Layer 4 of a small transformer language model trained on English Wikipedia (15 layers, counted from 0, width 96). Numbers have three digits each and are written without spaces.
A neuron adds its activation times its output weights to the MLP's output. To switch it off is to set its activation to zero at one token and run the rest of the model.
A neuron's activation on a vector x is GELU(gate . x) times (in . x), where the dot is the dot product.

Input weights of the MLP neurons that the questions are about. A number n stands for (n - 500) times 0.0012.
n49 gate: 485656453613319753415461493599580280508682520657639566458234359677571267496395459435516398392390466508475579578392512409431383508727485411313611629350433504530701546447381621315356508540544481453365690533666565332508453410811542699489417539408336567675364470141527574200500478213504431504
n87 gate: 538590244401195334293496678353403577650211548538624249504322277445245427517513512187612042611319462487653370250566522621437513259516647615432415676375388550262445673650447573512425458412647571612616610399208386569616618570625386462553630633466434500558500704546582718566492479452288538508
n154 gate: 419504585468491356568285408435675418423584660347573676486482621514203377304477593513117736526772389627581593541474421389586742397587451539316635444469267540695344406713688595757371358625476469688381370307686361468509592224350585756323340605666382377360801611544587312223380315283356684698
n239 gate: 563533727736766530530684459265815373589544526420662480593880508398402658538611645504342509640755392436428521389479339458688504774578617252655517573137426504458492441645471673447317546652465625607289441480815382719560647348397471417423533658693541516218546616562539635504517554500605677434
n250 gate: 458766313384367530547483418536521356547361689824492423356125563318619620722636401656573448438529500828600396461176578429370526588500404415382466549471562571679604639504578524598433732644447588805525437568425534504230175422554379529520150423458689731504401691637290328525613533400449592413
n338 gate: 496551550418281421598549792648741455545705426617252763610626580545676525648561603419385529492548417553677432418716283428414398508441520781484403321627464548396540734329410384676572544563564684339690295411631508508521500520639544496581233373677264457253417385628410233255436346458581399496
n349 gate: 356538624484278476689359466474627367508536535349469389484443627636451414454265694446633735391519724422478592535568600492627551361376710530191508429746455511534197384672455515414355538332683772543610546452706558374476611421553427755333504488701319697568614424599366384568488689691322469511
n49 in: 686668435422408629258234263492440561126454747565500604545721336476516606556471595685496533528528746671446468381602558719436652573500548703379331601559358576568644238456492600430644417333525548537409645261552520455631525638385356488523584667500323105500329564325467492504500559434181556425
n87 in: 569449442624568357611735647496601492512668533557447512365472435312591327391442524577385726239581652516713367442409609749164636374409592571423463629608827544632560573564177539331343484479560528500301439341460711579165579393604354468403267566224488528417420440612583457480536599517569869584
n154 in: 818528518500444690558270574586429643204823698453691794386236486700472356369514500292514539707481440299460687471643289374575721491118173349797642372486588467598477344561500622418500160480421172331542528640635081379490281228458439500459453577481532440454844556565505358431472417539590599639
n239 in: 367055532421559478704609454554316621604425469680638262716601560289537435487439673628504659266530584617476538225600442445545474658383525529197316178672622521661373543462355275637627466482374632417429671651390351697496579571244466711221398595440709320558487226538356454630479416548487628555
n250 in: 432430511398551492285447289465643315556566419444456286399523623765368435445528441424472447535678524524500555516457107599614350320616776647619448227414426551752587452339481580681532622739316397581645393580402560370638492753523627343454496520759582441581205622504728558473385523352364707328
n338 in: 545688402473672604568504242403519612313465617500744432567693552552446462533583420582745622551559639564507485651486535515488591504699588565456504593518467430841364593500331575306225423362574559447471504475504611796689492667551404577333544320511551405724467569438292478740618773458656585573
n349 in: 333451617543572536480504568455415714788416445600648386551609462399414531496363280677520318481837663305328496484609412500390571415545557690558612481447462462576641442200653389601485697687318714563659485478280719646512441515436523470482283629354609440290519618470614522485515534222778458659

Output weights of the MLP neurons that the questions are about. A number n stands for (n - 500) times 0.0005.
n49: 516540612582668289652535624711617611623435617520421527512462520381431249468374830329577512705559511450617455447508342492492412508437407323488611262484644411438430508652328325558302378600339515539745366586383419537436456534596382753548547342511704631222779459831406520556601434620848523439
n87: 474451609470248403478552447299500622504447362459361438658394456542347479688513614224563236596474282399410764504779633465579575512817376548793609328293114373528355365509805487475544471136496651640540479590410219391771434601553630635251624535722450436704641675452463513570436359564575352469
n154: 358329613458594469341802319478719673478213268265177433659547087652727537582065306718533645474760418641399683400363583478660280495527596548373579463434358590330394543393169021458408812631528765131643248543484474562435757479407495857390788785573717611522595517473181717685590696463298474299
n239: 641695471459446586086314571458334423402581609413365509409220589608713345402366229416553347487644601383486720529676557656473552161560299384855405647321308391362440495688735504608542607819438639536784396468394486461519302676547593342486729621262153377600523529547868411514495783541632423438
n250: 373461540467277235373366496500517439403577671813751612471545492528672693859479659555422379560441333690442552388337483333316398544475467296357520723373449340387488374587446504305555613521641710418624667632376393469728415476445642682731376517447604602632755682585568748774751574348598683500
n338: 584504583621305543567342910637804219557648549600364567263590447385479350434574632434400535555456421339487292058426307285336482336421634461534683517642651607333461627639539458645333589611469496500616423647465560459420615398456881541841418496636357479572534337305437328381418603608846270450
n349: 693600559267262776491375278762592491378372495399050727431310402581623304594648432345572583393262680567660304586426643173491505348291614444586428344580805445599326467555334567365593630523633661387533554280767536427411359374453467615633573444738362427562541635631416477345550377866265586879

Each question names a token from some text and the token that comes next. It shows the vector x that enters the MLP there. A number n stands for (n - 500) times 0.0095.

Then comes g, the gradient of the next token's log-probability with respect to the MLP's output, scaled to length 1. A neuron's effect is roughly proportional to its activation times (output weights . g). A number n stands for (n - 500) times 0.00097.

"em", then "ir"
x: 562514620526436575432469491651483416348448541550632537487583485340469362523420551389214633284661263365438550264641345610703337507528390479391416451404460506614613524469468469349641437412640556293444520466515714448514380527631491525457623568421482555661622408537473364525526259431482224500
g: 543525644634309658541558583365630294715613499375505549334456629469543453363522656524777520455483377631655553562550356464424436582447607640384616458473523393284372468549419336638402424441501640361485351435555445517660397401349426499414416396524487478427434583582317481550384446419566361350
Which neuron, switched off, raises the next token's probability most? n338

"a", then " |"
x: 381474375338593386349367579506682434557317562561356633503433504359689425648650320530421649494561555409327453239457586558583406662489577533536441326454422646343474572471503533592420422270652564404578587520540491689647402418374526640382501559475628387479486595625410712369599450762491342460
g: 487395608412648601490612427365553448505696467466586506569548496734392512600504580695498622495457842435636598544367552452590587461538494535474474553551592744502395451309287550534333388710518418572365518438648550479319455398432424564355540439604485552351629434388558528582504281562681498543
Which neuron, switched off, raises the next token's probability most? n239

"ap", then "e,"
x: 484446739561439435507499506612619308385233481501573536356487483363480457433368486465336619444472476261258607493529695380461466358486472558469453545389621482472636376403417387636307603361555377565494480461397523559504303525667557341465608666251639529728384495570574653414636433363619528399
g: 467460561520462512601505386708706429455453341334406309628432428362497541592652634471489389422571554693401403616399309582479411583576581398510527565598477371483728531565372371543393728534439296479538564455489545629472524445446479594376513457596523379644385507702580567551322277516473247491
Which neuron, switched off, raises the next token's probability most? n49

"|", then " Feb"
x: 496325449710556564448354402583672487633390435325563554454609501284558316532555579574371567458538473271499283476479572580710496382300564463649545571363560564522380514536461434502427528607530406322289643402465466435371390662771304334711576533389580619461453413408501399615481544526631507488
g: 408448515508460657536524462505552578404746534659481422396526565581639457476472448602557306561577567477533554319491508417374580598492441255584475578578462449296438413519492577491462457565602528612522604469342436547495610594362242566418405670389420263466456496421611597441311512539535926382
Which neuron, switched off, raises the next token's probability most? n239

" St", then "ill"
x: 399489391468556315403381531575552400483514360415584353581391487392539473496605567523428726598479581582470513594512447708637515383578581558526399411568367503492596336689473400583472404422866522308198417318444547306411388509585605491492567614411539519531543485481453562613579541613200387352
g: 173543562445466432567324535589411448599549596628635468624696417505598544535565599460448477457473388714489421454355489509445433342579469417650492428412547637454511585541554746497533487567507540610280635651500688504519513630539616704405297434686506617391451639476565290479427607321461384488
Switching off which neuron hurts the next token most? n349

"en", then "a"
x: 589368392370505580243343609534377414303655320474701517450611502307396487501651553371370516443621529594397501441534413672535376590398373384415556423364324622644610405403482473491500505303587430283477615519477448517582409456630554434551464551224495526641466468481168586585557380412679294413
g: 466437291396573544520626423374576630577447509487433672410524610463391457411475459499548663553464542391553418400408345551453237457230615460453449496417524553296601592581580490382579357450618567385604599497531849446523451408547396648726462580420516560582463527593590651588463357621671693504
Switching off which neuron hurts the next token most? n49

" 22", then ","
x: 449295457466444649385293536567592526630681530521543514301577470471596700491465436614572664544525448351432573533581723403570480268483515437415517507463376606642395254538541441571436356334673385514377377607279491353492305343632658461695452529455766465300543707454395514600424468581498597457
g: 643361763534437512466355697495501460374538423478523399519444531482689428665395524635619560273456551542631533540403599402389319737380414371471522512476431548419626565626604310558486445471405521385424600409405468397668484443655495526621542611447574483509252591365517534717458331437484717489
Switching off which neuron hurts the next token most? n154

"|", then " 200"
x: 477327437700541568447352409579662516622398425298549577447607501285546299533569575572391564461519477266519280473465584572706486382335536464630549599373533596550412522549452438490445534621539406320281657396465479422359410664758318322710547536369598628474444426386484389603490547514635528491
g: 529633531537587443464532532472508344496455684413463346410488494566582608562504663547493266604550484502598406321498419520203620533680410454504470444468558407570431340420483410390454331648485528566562511535513366459351398583624662764547564369713470432486474675292595558580335688540674377415
Which neuron, switched off, raises the next token's probability most? n239

"b", then "ia"
x: 591378444422643610305412451628554416430564213550525376525385498439650557569833378432452684348353562511293640588467528444473242446460620360579540547463527583613690508481704532629473412404556588461439756411450453445551495578491573409481525548408735610549453504568490608606762428580353524504
g: 506506352545380593336534565529489698555350451572536489340380525400355452799642575408425514497557582414568478420373600617346551652510398360445647506535622448531460666435660336632367521557539520481292349714526407421711488311508437558659595496596365495614541290451548427642463593556569449524
Switching off which neuron hurts the next token most? n250

"6", then ".5"
x: 353412609244427604386414431520634512651676570611584605487504607485529520637438390638488818499420437307513565380477546402708553412383430266627441483381313494466464289657513439678414379331497385462472506487524531491462342309659591550561507578591556499380595600407510351532455350468436489611
g: 613519600560461528687584569479592391625359396590673339535304446419608495570522443441744500466412336588586469481532443571453582460572776530637510556517371513526660453312611343294482446377492570467822362551554417555531482643576442416421822541639481448656571537472553453517594441540537517492
Switching off which neuron hurts the next token most? n154